Layer 2 of a small transformer language model trained on English Wikipedia (13 layers, counted from 0, width 128).
A neuron adds its activation times its output weights to the MLP's output. To switch it off is to set its activation to zero at one token and run the rest of the model.

Output weights of the MLP neurons that the questions are about. A number n stands for (n - 500) times 0.00075.
n14: 597 450 540 446 538 553 484 481 630 598 476 557 438 446 637 429 489 545 548 457 363 504 468 595 543 538 523 898 429 493 513 482 515 577 508 507 587 521 500 530 519 323 402 466 495 617 498 515 631 474 479 485 503 547 404 611 517 489 556 467 639 558 521 430 529 347 444 478 437 340 531 545 531 366 476 493 527 472 462 528 440 460 399 562 634 510 591 425 617 510 525 655 638 502 395 657 587 508 526 432 377 451 528 544 500 511 364 487 460 546 640 559 618 356 638 496 448 502 379 373 442 393 413 458 540 526 585 513
n27: 628 328 634 613 386 343 563 447 348 520 483 338 466 502 418 530 548 437 584 587 704 555 402 235 503 551 444 521 521 475 528 637 601 642 497 549 521 377 500 446 392 506 549 658 500 586 509 572 497 403 428 476 596 253 578 397 455 486 419 606 500 454 314 696 612 482 605 451 438 477 544 649 437 722 529 486 463 465 674 555 567 216 592 420 555 681 584 584 559 587 430 511 418 272 422 497 656 439 479 561 580 561 385 519 577 492 538 522 553 549 537 426 642 371 521 519 511 598 438 527 389 519 552 494 497 323 556 509
n39: 475 547 544 515 463 578 454 623 687 618 434 567 493 278 454 539 538 507 465 230 548 463 495 505 557 473 546 343 458 469 387 676 575 703 469 427 385 547 556 538 565 430 575 478 513 502 445 427 459 571 567 355 544 463 702 572 599 446 464 551 473 524 605 370 475 480 446 495 425 442 562 516 452 433 654 524 526 795 483 459 475 502 487 540 485 561 656 396 502 609 616 579 586 452 450 573 532 489 438 590 448 612 471 459 624 495 617 448 462 576 498 480 418 545 554 463 383 564 542 363 422 491 505 558 532 527 347 599
n65: 334 378 541 666 551 505 412 361 344 476 637 451 615 521 620 372 489 561 534 516 629 575 511 489 464 576 571 349 506 531 492 438 528 428 510 562 417 454 456 340 413 593 564 438 420 690 640 432 602 571 457 490 512 519 488 336 582 489 579 424 594 316 563 670 601 308 535 515 533 418 241 436 402 618 613 435 497 426 528 508 540 599 566 475 626 532 551 427 489 520 448 585 432 497 294 589 503 669 433 448 414 379 381 736 412 497 608 454 417 543 521 456 482 528 506 443 643 713 564 435 547 521 605 474 451 493 513 373
n162: 488 540 476 540 491 495 526 374 647 597 565 644 308 434 462 489 381 516 349 614 549 448 579 471 540 446 542 582 601 418 558 578 459 575 557 547 394 254 550 528 579 647 469 458 626 613 382 386 539 591 561 449 585 355 633 453 575 575 322 455 413 538 479 568 616 632 383 335 514 453 716 500 349 584 322 628 484 479 443 422 434 616 487 537 477 381 528 466 503 656 500 289 434 413 503 404 506 591 452 611 461 552 369 565 597 384 318 601 533 509 479 637 521 585 708 521 363 584 486 517 425 366 540 454 524 484 413 378
n176: 786 606 549 338 372 489 497 394 594 432 481 593 432 347 551 644 486 472 438 474 437 606 329 520 618 621 384 520 337 398 538 514 538 543 445 535 311 525 503 447 533 627 519 612 669 497 566 505 662 549 383 495 507 416 300 654 570 639 434 558 547 423 666 634 399 612 468 446 619 460 339 545 484 456 500 494 602 357 420 462 515 523 577 503 563 400 441 338 556 546 615 455 500 457 662 430 686 357 463 532 632 585 488 437 448 435 519 446 266 611 428 275 343 625 507 379 557 540 603 417 483 484 374 400 535 541 384 475
n197: 506 534 296 525 542 432 369 464 636 590 458 497 630 386 528 449 436 604 503 537 358 400 555 611 633 391 556 579 458 416 281 408 431 575 372 589 622 644 688 459 673 458 418 393 756 515 392 530 409 461 497 506 420 446 533 393 492 591 548 576 443 313 402 619 647 532 350 318 470 345 461 388 434 606 673 319 506 429 598 386 528 459 350 575 534 512 585 614 543 355 606 500 650 611 570 339 372 500 557 468 590 696 580 413 511 519 584 494 535 469 500 331 522 379 604 391 423 515 551 564 521 632 472 522 494 423 435 306
n211: 430 516 346 511 494 453 393 492 510 440 442 503 461 417 629 514 466 461 483 386 492 419 418 420 470 470 640 466 373 329 406 513 475 409 469 477 573 508 670 555 610 409 616 420 477 560 609 616 565 535 544 545 448 527 618 600 565 596 398 296 495 413 373 268 460 609 443 323 543 433 495 572 428 514 351 474 628 468 645 432 661 374 485 549 520 599 519 654 485 609 396 537 525 428 390 509 460 530 566 572 535 410 614 668 366 730 571 354 637 466 559 354 535 412 320 513 490 487 576 486 540 421 519 683 500 462 423 549
n221: 459 540 684 492 594 489 528 420 461 500 474 552 493 481 487 500 565 598 325 333 446 523 376 510 679 621 646 302 600 510 561 488 530 516 527 363 535 469 403 523 480 465 544 538 447 425 533 455 461 357 482 564 550 438 538 397 478 683 480 542 380 505 220 500 517 493 489 335 465 365 472 537 496 498 448 539 437 493 628 602 518 500 438 487 508 531 490 717 550 584 488 500 462 505 572 282 423 541 451 374 522 394 572 472 439 592 500 555 482 333 315 518 465 477 366 512 528 643 540 697 495 622 546 397 444 552 420 556
n284: 559 474 483 439 659 517 458 571 500 555 361 293 490 603 405 394 354 588 594 586 589 452 310 394 574 525 454 500 543 371 477 427 457 603 418 623 538 639 268 391 432 459 586 606 541 388 372 439 428 524 502 520 379 470 587 459 500 420 491 510 473 458 602 536 441 433 586 550 519 354 598 490 524 316 589 545 581 311 706 585 409 497 609 568 481 579 349 585 528 757 572 498 417 693 572 680 508 503 488 524 443 629 651 465 528 500 491 435 498 335 608 417 485 519 626 398 580 532 584 621 497 546 561 508 581 459 413 494
n343: 626 371 642 477 583 415 446 440 624 451 494 528 482 590 565 595 369 518 529 407 468 632 586 494 643 436 634 553 616 663 568 468 395 614 374 512 854 521 543 529 404 503 372 492 369 560 332 551 526 238 477 361 493 538 544 373 522 656 536 423 503 445 528 426 475 408 451 541 509 577 487 540 520 391 434 426 351 495 511 553 532 360 434 424 448 621 726 428 479 623 349 361 345 405 299 634 625 633 350 422 506 301 425 650 518 439 268 579 636 529 479 410 445 385 756 373 562 448 440 621 400 370 536 510 294 545 595 594
n385: 461 482 463 435 610 580 495 471 485 696 494 403 436 470 651 513 632 491 658 471 566 379 608 676 304 384 519 544 576 558 440 521 453 485 511 518 667 393 447 512 397 558 409 449 517 609 539 555 468 339 595 456 486 487 380 500 667 548 630 434 573 540 540 659 577 299 543 482 468 531 643 503 466 582 573 376 494 453 312 689 461 604 666 474 438 507 477 365 276 316 444 609 604 273 615 303 443 635 506 726 643 540 541 515 728 494 790 291 626 510 606 627 497 413 345 402 523 512 382 545 513 437 637 786 488 495 563 490
n415: 657 475 500 319 503 559 403 396 612 506 433 685 688 659 554 448 578 625 596 526 567 412 665 559 408 362 426 613 302 436 683 545 731 482 561 346 526 469 446 423 612 447 472 454 521 507 410 556 554 690 491 572 409 620 382 460 262 528 718 549 526 560 643 288 500 503 275 521 284 685 389 369 517 428 610 405 481 597 485 512 540 362 426 290 507 412 645 390 528 445 408 477 333 535 600 373 513 387 380 413 409 635 600 473 370 449 623 413 509 507 398 506 509 639 591 561 496 500 582 556 719 463 483 702 658 378 657 538
n428: 636 525 634 508 676 451 438 427 611 588 548 440 370 546 449 578 588 605 553 609 433 498 505 530 558 463 410 976 534 275 573 524 562 476 451 649 536 563 516 498 482 440 406 475 586 568 471 561 428 474 408 512 529 505 587 619 477 465 338 507 435 490 409 352 464 535 559 538 518 403 383 507 571 362 544 447 455 742 432 596 290 487 448 390 431 357 413 497 581 566 579 600 468 477 503 488 567 486 460 526 578 516 575 435 502 483 539 500 442 503 483 438 610 595 358 442 541 578 521 426 490 490 508 411 573 414 620 181
n455: 500 393 438 272 505 488 507 455 605 672 535 503 418 451 657 569 377 613 519 455 412 445 624 510 371 330 431 493 372 563 408 505 530 468 479 564 582 526 639 541 527 611 588 431 300 495 503 638 480 495 493 529 414 606 444 683 495 541 697 450 391 565 513 660 544 450 505 542 386 432 545 544 415 571 500 461 572 429 594 584 418 537 549 347 563 539 670 593 396 500 625 538 413 549 387 463 476 462 565 589 369 337 564 408 562 574 451 488 486 654 487 488 589 235 404 428 471 588 374 470 487 570 434 630 460 584 606 407
n460: 603 388 595 299 566 466 513 505 533 599 470 429 519 364 588 477 476 478 464 670 490 507 468 541 604 414 448 789 437 514 592 381 465 472 665 384 610 539 497 427 437 464 530 399 425 545 464 489 583 500 445 567 458 495 321 512 433 543 494 547 447 495 187 633 602 489 457 452 445 434 497 424 527 649 443 476 483 232 551 465 510 438 367 376 665 383 378 732 588 513 370 491 474 446 505 434 470 445 507 374 505 440 465 516 367 558 456 509 581 360 517 530 535 523 465 408 386 566 462 480 507 486 423 516 451 546 443 367

Each question names a token from some text and the token that comes next. It shows the activations a of the neurons there, in the order above. A number n stands for (n - 500) times 0.012.

Then comes g, the gradient of the next token's log-probability with respect to the MLP's output, scaled to length 1. A neuron's effect is roughly proportional to its activation times (output weights . g). A number n stands for (n - 500) times 0.00073.

"0", then "–"
a: 487 500 493 489 543 444 496 497 829 500 498 497 502 499 498 503
g: 217 453 410 415 502 349 537 569 523 579 248 504 494 372 374 470 406 366 299 659 351 576 522 428 415 553 292 639 313 368 384 673 291 357 517 429 622 472 592 599 477 457 516 525 383 293 508 303 446 517 628 628 539 513 422 493 575 442 538 611 685 676 600 461 715 546 555 695 373 468 581 270 418 460 429 442 368 532 546 340 311 314 312 652 451 505 541 178 400 250 485 550 510 602 495 434 448 675 573 392 661 579 532 621 626 735 505 505 535 561 404 605 498 586 449 758 298 456 434 465 485 697 322 680 522 359 584 527
Switching off which neuron hurts the next token most? n176

" Hor", then "at"
a: 484 501 473 404 405 500 497 500 499 511 506 514 465 498 490 505
g: 451 517 502 550 659 524 541 471 494 456 510 427 746 431 423 486 195 494 229 651 286 550 576 343 525 572 591 513 269 506 797 463 397 374 601 479 353 666 670 577 423 412 572 550 633 577 745 293 333 497 415 581 414 281 440 670 416 623 402 523 410 550 476 573 582 709 609 570 356 514 472 511 559 404 366 510 605 545 576 698 579 565 682 413 430 470 563 412 419 414 693 552 400 629 295 479 534 467 656 417 639 616 614 694 450 562 451 669 422 441 607 644 491 490 525 591 497 293 611 130 267 432 510 414 286 475 545 403
Switching off which neuron hurts the next token most? n415

" Ren", then "s"
a: 492 506 428 494 555 493 501 499 505 491 502 503 504 500 498 498
g: 427 361 448 245 431 608 633 553 368 575 676 510 625 450 381 568 580 473 737 414 619 478 533 504 585 625 631 399 413 445 552 484 487 338 624 457 427 633 217 335 652 479 295 482 690 516 569 425 537 317 461 542 402 503 350 480 619 557 701 556 349 707 477 230 527 437 314 675 671 612 506 581 612 690 578 571 428 475 713 372 539 520 535 593 545 479 544 464 607 401 481 717 333 490 353 541 537 466 753 418 436 318 573 635 497 522 459 389 492 638 536 353 934 578 411 378 580 589 528 637 382 521 500 677 621 329 598 663
Which neuron, switched off, raises the next token's probability most? n162

" U", then "tric"
a: 600 487 568 493 504 498 511 516 506 492 495 499 502 523 563 511
g: 546 479 587 257 565 641 267 486 435 419 535 418 604 472 346 440 537 475 437 514 556 408 514 310 760 454 705 331 494 548 437 637 444 437 762 492 389 631 484 573 741 404 387 152 394 458 608 542 514 608 410 463 342 380 402 480 464 364 677 501 402 331 360 638 259 308 824 423 478 510 507 565 349 619 594 518 444 589 469 561 362 327 574 537 496 376 553 562 549 432 540 636 659 368 799 409 663 563 462 480 181 298 474 375 429 485 406 394 632 473 522 337 573 638 394 596 523 485 584 599 296 413 585 507 524 471 566 605
Which neuron, switched off, raises the next token's probability most? n14

"9", then "2"
a: 495 509 480 497 485 474 501 504 984 505 496 511 500 496 499 502
g: 658 587 515 472 545 389 358 631 502 682 418 220 468 183 382 477 495 322 444 434 469 702 564 616 662 493 341 690 208 384 581 301 499 417 279 417 472 479 391 502 566 432 707 347 446 533 331 695 355 691 524 564 537 637 429 606 492 446 535 425 666 611 664 712 476 439 666 557 402 726 361 302 581 237 580 481 598 556 575 670 498 586 345 545 474 367 478 411 720 381 714 512 530 529 354 631 497 606 441 463 641 454 484 307 391 713 546 568 388 596 363 501 502 399 465 705 466 452 544 340 516 547 484 593 464 420 514 591
Which neuron, switched off, raises the next token's probability most? n221

" and", then " one"
a: 506 507 458 788 492 499 470 646 468 494 501 501 510 614 498 502
g: 472 502 238 497 459 568 339 484 490 354 800 597 650 482 436 488 390 341 622 447 535 615 443 667 522 675 682 612 497 565 424 465 409 198 335 637 504 559 349 582 416 516 477 625 350 477 537 539 595 264 416 380 644 443 440 460 429 476 610 549 610 508 509 317 369 580 314 540 344 462 463 410 739 602 732 433 624 454 485 260 666 716 709 553 661 462 470 691 479 564 687 468 644 596 523 588 496 574 545 703 551 422 452 594 276 357 483 353 348 802 575 541 503 575 539 493 362 541 497 539 396 533 500 619 187 444 527 667
Switching off which neuron hurts the next token most? n65

" Je", then "ky"
a: 500 493 496 500 499 505 500 518 513 501 495 503 500 500 556 499
g: 747 381 509 494 569 556 571 315 414 347 576 491 577 400 425 390 312 625 696 549 485 393 322 569 545 352 480 580 650 521 354 486 558 593 596 341 474 604 667 563 567 556 472 534 454 361 428 577 500 547 232 285 493 460 428 605 461 599 627 502 536 585 398 417 315 368 475 628 456 334 453 352 516 487 528 467 456 399 396 603 294 718 623 357 595 540 442 557 248 544 390 415 917 449 713 662 691 556 836 701 450 381 445 237 425 618 533 323 462 525 527 326 462 471 391 414 402 454 393 440 514 653 659 647 396 388 532 464
Switching off which neuron hurts the next token most? n455

"ne", then " Wal"
a: 552 527 491 488 486 499 515 496 502 497 508 513 494 493 284 493
g: 563 530 456 737 492 686 477 719 341 474 237 354 532 643 458 536 601 523 393 133 623 499 383 371 748 607 437 579 526 617 437 564 338 545 469 507 544 388 551 501 525 364 352 487 425 539 370 652 465 548 303 489 531 517 444 413 443 696 633 419 585 342 423 595 683 552 483 348 456 599 316 272 529 583 691 410 671 393 509 572 609 265 416 589 610 416 596 432 282 591 500 283 637 576 337 484 548 595 382 392 545 614 362 488 164 607 632 526 573 570 424 388 482 567 509 280 434 583 720 383 614 323 426 618 468 473 595 402
Switching off which neuron hurts the next token most? n455

"d", then "der"
a: 520 499 630 491 501 503 475 509 502 276 489 457 501 463 504 503
g: 495 640 358 551 528 365 442 449 447 529 424 425 659 537 670 380 640 464 323 554 337 444 677 288 525 605 466 423 515 550 407 621 570 577 606 489 717 548 470 635 841 417 344 453 376 552 536 460 276 604 520 464 654 488 669 691 581 606 643 622 586 627 523 425 665 375 526 513 389 488 433 625 411 553 542 281 529 455 454 459 424 455 421 370 369 625 720 552 567 587 605 225 513 163 440 532 573 521 388 420 500 547 461 247 566 626 466 347 522 524 396 703 653 166 549 603 544 569 603 448 526 329 218 334 493 544 278 467
Switching off which neuron hurts the next token most? n284

" groups", then " formed"
a: 515 405 552 498 500 496 397 532 501 487 484 503 510 500 508 483
g: 661 349 680 698 267 578 590 312 473 256 523 533 479 378 544 764 364 414 592 736 360 565 359 469 664 399 439 525 577 484 593 610 641 441 522 411 564 288 409 333 535 455 503 267 436 514 571 621 382 470 614 550 422 382 321 564 571 412 361 334 681 585 426 417 413 593 449 497 638 485 430 373 585 645 469 404 429 466 488 547 599 534 490 356 608 390 356 502 516 640 590 446 627 826 447 386 412 564 455 486 279 457 357 482 711 418 459 384 156 362 563 566 342 623 598 504 589 812 430 523 409 523 668 641 500 536 397 663
Switching off which neuron hurts the next token most? n197

" Cha", then "mb"
a: 442 567 490 501 514 510 501 512 503 487 489 503 500 513 520 502
g: 509 628 549 462 309 675 522 487 505 604 249 353 526 397 660 340 616 562 415 695 475 238 445 533 649 607 480 537 411 664 479 500 636 280 520 641 537 136 590 726 412 621 529 542 525 428 546 367 417 543 344 293 498 482 509 566 480 408 523 442 393 450 469 700 646 400 593 317 450 515 547 466 612 643 503 643 506 483 585 531 555 289 647 641 378 460 370 508 460 441 620 520 630 539 356 503 508 516 657 285 553 559 562 638 665 481 467 488 760 406 752 460 404 387 508 261 328 588 473 335 441 657 781 407 339 631 707 440
Switching off which neuron hurts the next token most? n27

" ", then " |"
a: 599 500 500 488 551 494 505 509 500 486 494 492 500 802 507 509
g: 348 593 187 427 309 683 487 312 497 299 575 461 451 344 668 462 495 572 370 389 508 572 582 518 468 448 522 390 679 823 471 513 559 568 217 491 583 567 566 408 510 449 370 406 531 533 509 526 520 660 599 418 495 319 579 483 398 660 574 472 457 630 518 394 401 535 612 580 290 360 459 623 485 420 453 381 545 408 363 246 461 465 648 450 448 254 472 498 315 454 385 490 588 485 660 579 491 638 695 727 583 353 349 707 408 493 391 496 570 597 606 750 558 470 642 191 597 452 584 382 303 567 708 492 432 610 355 693
Which neuron, switched off, raises the next token's probability most? n428

"tric", then "ia"
a: 502 485 624 523 500 509 495 510 515 493 500 242 477 515 517 522
g: 706 549 622 582 233 609 305 381 488 329 247 565 524 597 420 549 441 533 391 609 412 658 471 635 711 648 361 539 365 470 351 728 364 424 409 563 302 536 471 445 616 666 390 506 468 523 459 262 713 544 562 443 551 578 455 540 546 597 447 266 240 243 470 455 431 569 519 593 575 496 612 285 508 533 430 667 430 688 566 525 414 573 564 422 682 582 432 515 470 447 765 373 595 600 391 506 584 473 514 494 410 314 591 436 503 283 619 625 614 386 552 466 442 435 480 515 604 669 595 415 680 564 650 393 584 163 504 736
Switching off which neuron hurts the next token most? n385

".", then " Some"
a: 519 527 499 484 497 499 527 58 492 491 500 485 513 478 487 510
g: 458 377 326 535 393 540 448 310 418 707 392 386 592 471 452 528 674 687 392 521 390 355 608 583 540 587 313 559 542 535 548 480 713 778 363 461 774 333 355 543 685 677 630 656 546 456 407 585 546 636 496 409 546 404 516 656 540 511 447 440 608 424 365 643 556 559 370 310 500 514 623 498 692 423 656 618 769 689 359 458 551 595 358 490 504 393 659 561 392 272 480 593 425 571 304 553 399 463 648 317 585 553 370 496 721 317 534 584 420 480 612 435 371 324 594 309 589 375 594 501 573 655 720 489 481 757 362 568
Switching off which neuron hurts the next token most? n211

"ky", then "ll"
a: 539 496 615 492 490 583 523 442 504 434 495 427 489 474 396 485
g: 578 608 501 355 367 436 393 671 509 798 238 225 500 693 558 530 627 577 586 580 449 527 623 609 472 434 415 622 318 472 587 278 522 362 494 615 425 376 381 561 347 631 744 383 898 374 367 540 502 757 577 567 522 545 650 666 361 540 539 589 410 456 661 646 425 494 610 473 729 543 451 554 458 490 505 426 487 577 541 310 471 503 525 706 483 229 399 447 346 564 433 653 442 560 489 566 383 404 565 414 618 505 590 603 415 385 685 435 320 405 572 384 587 643 400 524 535 455 698 588 437 560 642 220 574 529 578 507
Switching off which neuron hurts the next token most? n176

"y", then "gen"
a: 584 502 703 482 489 525 472 449 502 501 504 507 496 496 495 478
g: 434 467 355 405 426 624 314 531 537 497 465 537 490 533 299 538 515 569 396 345 453 395 720 472 197 531 440 431 554 595 424 318 652 477 684 431 441 499 398 648 521 540 401 353 751 465 700 578 434 608 714 386 534 579 603 557 579 566 421 466 640 280 494 592 659 489 440 306 505 480 480 701 314 436 395 562 550 503 776 295 367 587 402 513 544 623 695 527 516 464 420 501 538 299 504 366 480 621 424 602 658 551 443 753 760 225 485 641 341 541 671 527 462 437 513 781 422 289 351 604 481 648 640 445 565 408 640 364
Switching off which neuron hurts the next token most? n39

" The", then "n"
a: 474 520 86 562 499 492 502 502 567 490 508 498 491 496 494 622
g: 611 517 568 444 548 710 529 609 515 500 483 293 331 707 378 656 529 628 333 579 575 684 540 693 631 299 323 424 340 466 436 377 487 583 575 539 400 559 821 443 412 762 661 413 499 498 463 385 536 512 589 578 573 603 381 452 560 679 493 596 415 408 508 704 542 408 535 422 504 422 488 427 423 442 272 438 413 685 424 694 594 440 586 607 569 523 322 336 260 392 163 677 483 309 608 412 417 514 578 654 594 486 348 610 408 668 452 462 457 665 289 650 520 496 318 600 633 535 394 260 431 405 411 345 567 635 509 463
Switching off which neuron hurts the next token most? n39

",", then " Elizabeth"
a: 585 530 478 475 494 475 449 747 462 481 500 494 509 515 496 500
g: 424 600 597 420 521 367 346 439 480 486 372 513 241 429 554 383 603 409 509 397 373 612 482 284 597 634 579 696 381 588 585 265 339 510 80 512 508 298 478 564 517 519 431 700 461 445 482 434 294 418 553 357 654 432 525 622 535 593 446 406 567 435 568 347 271 371 486 650 550 393 239 518 544 374 460 304 617 479 321 376 600 356 629 707 615 542 521 391 475 490 434 610 542 222 549 368 597 430 527 725 502 499 581 332 464 470 360 674 250 447 492 470 334 468 558 437 628 438 632 394 585 415 600 453 285 439 407 696
Switching off which neuron hurts the next token most? n211

" her", then " audience"
a: 496 494 230 501 487 498 429 488 502 500 428 504 504 501 491 499
g: 398 480 443 581 545 523 609 493 362 595 504 645 569 577 424 702 647 595 465 435 551 476 629 555 393 430 508 483 559 294 418 689 430 577 695 432 545 461 460 369 590 339 506 536 393 496 446 515 602 469 725 470 576 870 421 464 491 541 346 621 399 448 434 562 618 441 533 434 540 537 569 358 396 411 602 588 399 252 295 694 350 521 620 583 643 544 528 592 699 641 486 272 526 480 527 582 471 481 523 580 558 548 474 278 372 826 754 162 780 409 563 361 558 447 603 609 434 606 470 617 301 509 219 523 537 376 470 246
Switching off which neuron hurts the next token most? n343

" family", then "."
a: 524 500 573 494 496 480 495 241 507 512 724 498 504 501 402 500
g: 511 424 774 516 569 561 440 586 574 507 542 566 675 525 646 668 551 151 564 364 488 568 412 664 534 425 576 636 638 445 485 156 420 207 314 500 673 666 585 408 435 588 652 588 619 638 456 407 448 497 369 494 547 713 620 521 361 668 509 544 406 459 445 597 479 586 630 472 585 442 538 404 559 323 458 759 499 344 681 697 426 846 293 666 708 617 626 422 428 460 533 349 613 432 497 392 588 528 514 601 712 583 457 505 388 477 336 624 524 297 501 467 577 524 525 370 437 398 409 533 685 545 465 406 420 572 444 647
Switching off which neuron hurts the next token most? n343

"9", then "6"
a: 498 501 494 497 498 518 499 516 670 510 511 509 521 492 506 499
g: 388 408 596 590 584 678 287 353 425 270 345 613 434 642 644 514 359 564 468 443 455 746 470 623 589 573 750 372 447 434 604 658 685 541 336 479 778 590 529 615 473 491 287 571 402 546 517 308 438 591 535 673 520 407 535 397 504 713 441 634 525 515 534 710 273 396 572 559 446 339 281 389 637 838 754 475 381 579 566 409 482 464 489 437 657 513 532 524 576 382 512 305 440 737 502 428 636 572 392 483 438 458 375 323 527 415 604 698 720 546 349 459 482 477 486 384 505 755 550 485 632 552 467 392 471 518 342 469
Switching off which neuron hurts the next token most? n221

" of", then " "
a: 490 513 542 477 500 513 513 449 485 498 499 749 518 514 489 494
g: 479 527 450 503 496 469 465 711 436 492 677 491 527 693 512 708 496 499 526 493 628 392 525 550 442 291 574 371 579 441 404 513 606 387 702 508 469 597 429 768 637 660 417 332 544 485 569 456 551 643 439 536 367 500 294 361 254 697 390 356 460 422 437 613 609 447 330 377 343 595 248 518 473 475 385 558 512 459 324 351 800 653 552 610 409 490 367 458 398 444 491 494 455 668 536 441 472 580 413 296 223 535 184 744 621 580 539 223 367 495 442 514 529 374 236 332 559 695 581 422 400 599 608 568 665 508 523 429
Switching off which neuron hurts the next token most? n385

" (", then "Note"
a: 835 468 377 538 501 497 501 505 473 495 496 523 500 558 585 507
g: 458 402 561 516 487 548 625 601 562 389 657 708 613 494 760 461 666 700 321 527 649 668 501 449 490 521 710 550 576 585 482 662 586 746 487 607 530 411 482 516 521 408 474 337 513 331 219 582 458 475 491 489 647 551 495 345 468 591 392 542 489 513 471 274 510 474 563 321 424 645 611 476 701 632 397 583 582 642 661 509 561 542 643 453 658 491 610 515 566 385 694 555 613 746 498 766 556 336 403 370 516 485 480 660 292 344 572 543 520 372 426 561 664 364 550 317 595 747 613 685 665 454 434 616 274 708 246 474
Switching off which neuron hurts the next token most? n14

"7", then "0"
a: 494 510 495 492 489 511 502 502 630 505 495 503 500 500 523 501
g: 354 550 332 389 656 444 545 666 619 627 477 660 461 502 574 664 590 592 524 460 554 645 207 388 303 651 402 473 523 384 621 416 326 581 730 321 596 435 489 506 264 357 541 666 421 315 440 540 414 381 539 560 542 458 613 629 370 375 375 580 383 523 469 552 738 413 686 201 491 511 654 643 491 398 365 563 407 470 533 605 475 740 604 682 493 428 562 612 467 640 346 611 295 499 441 414 386 753 606 421 564 683 518 781 699 576 501 678 617 503 529 576 446 418 552 443 580 349 564 740 420 512 659 625 418 551 443 459
Switching off which neuron hurts the next token most? n221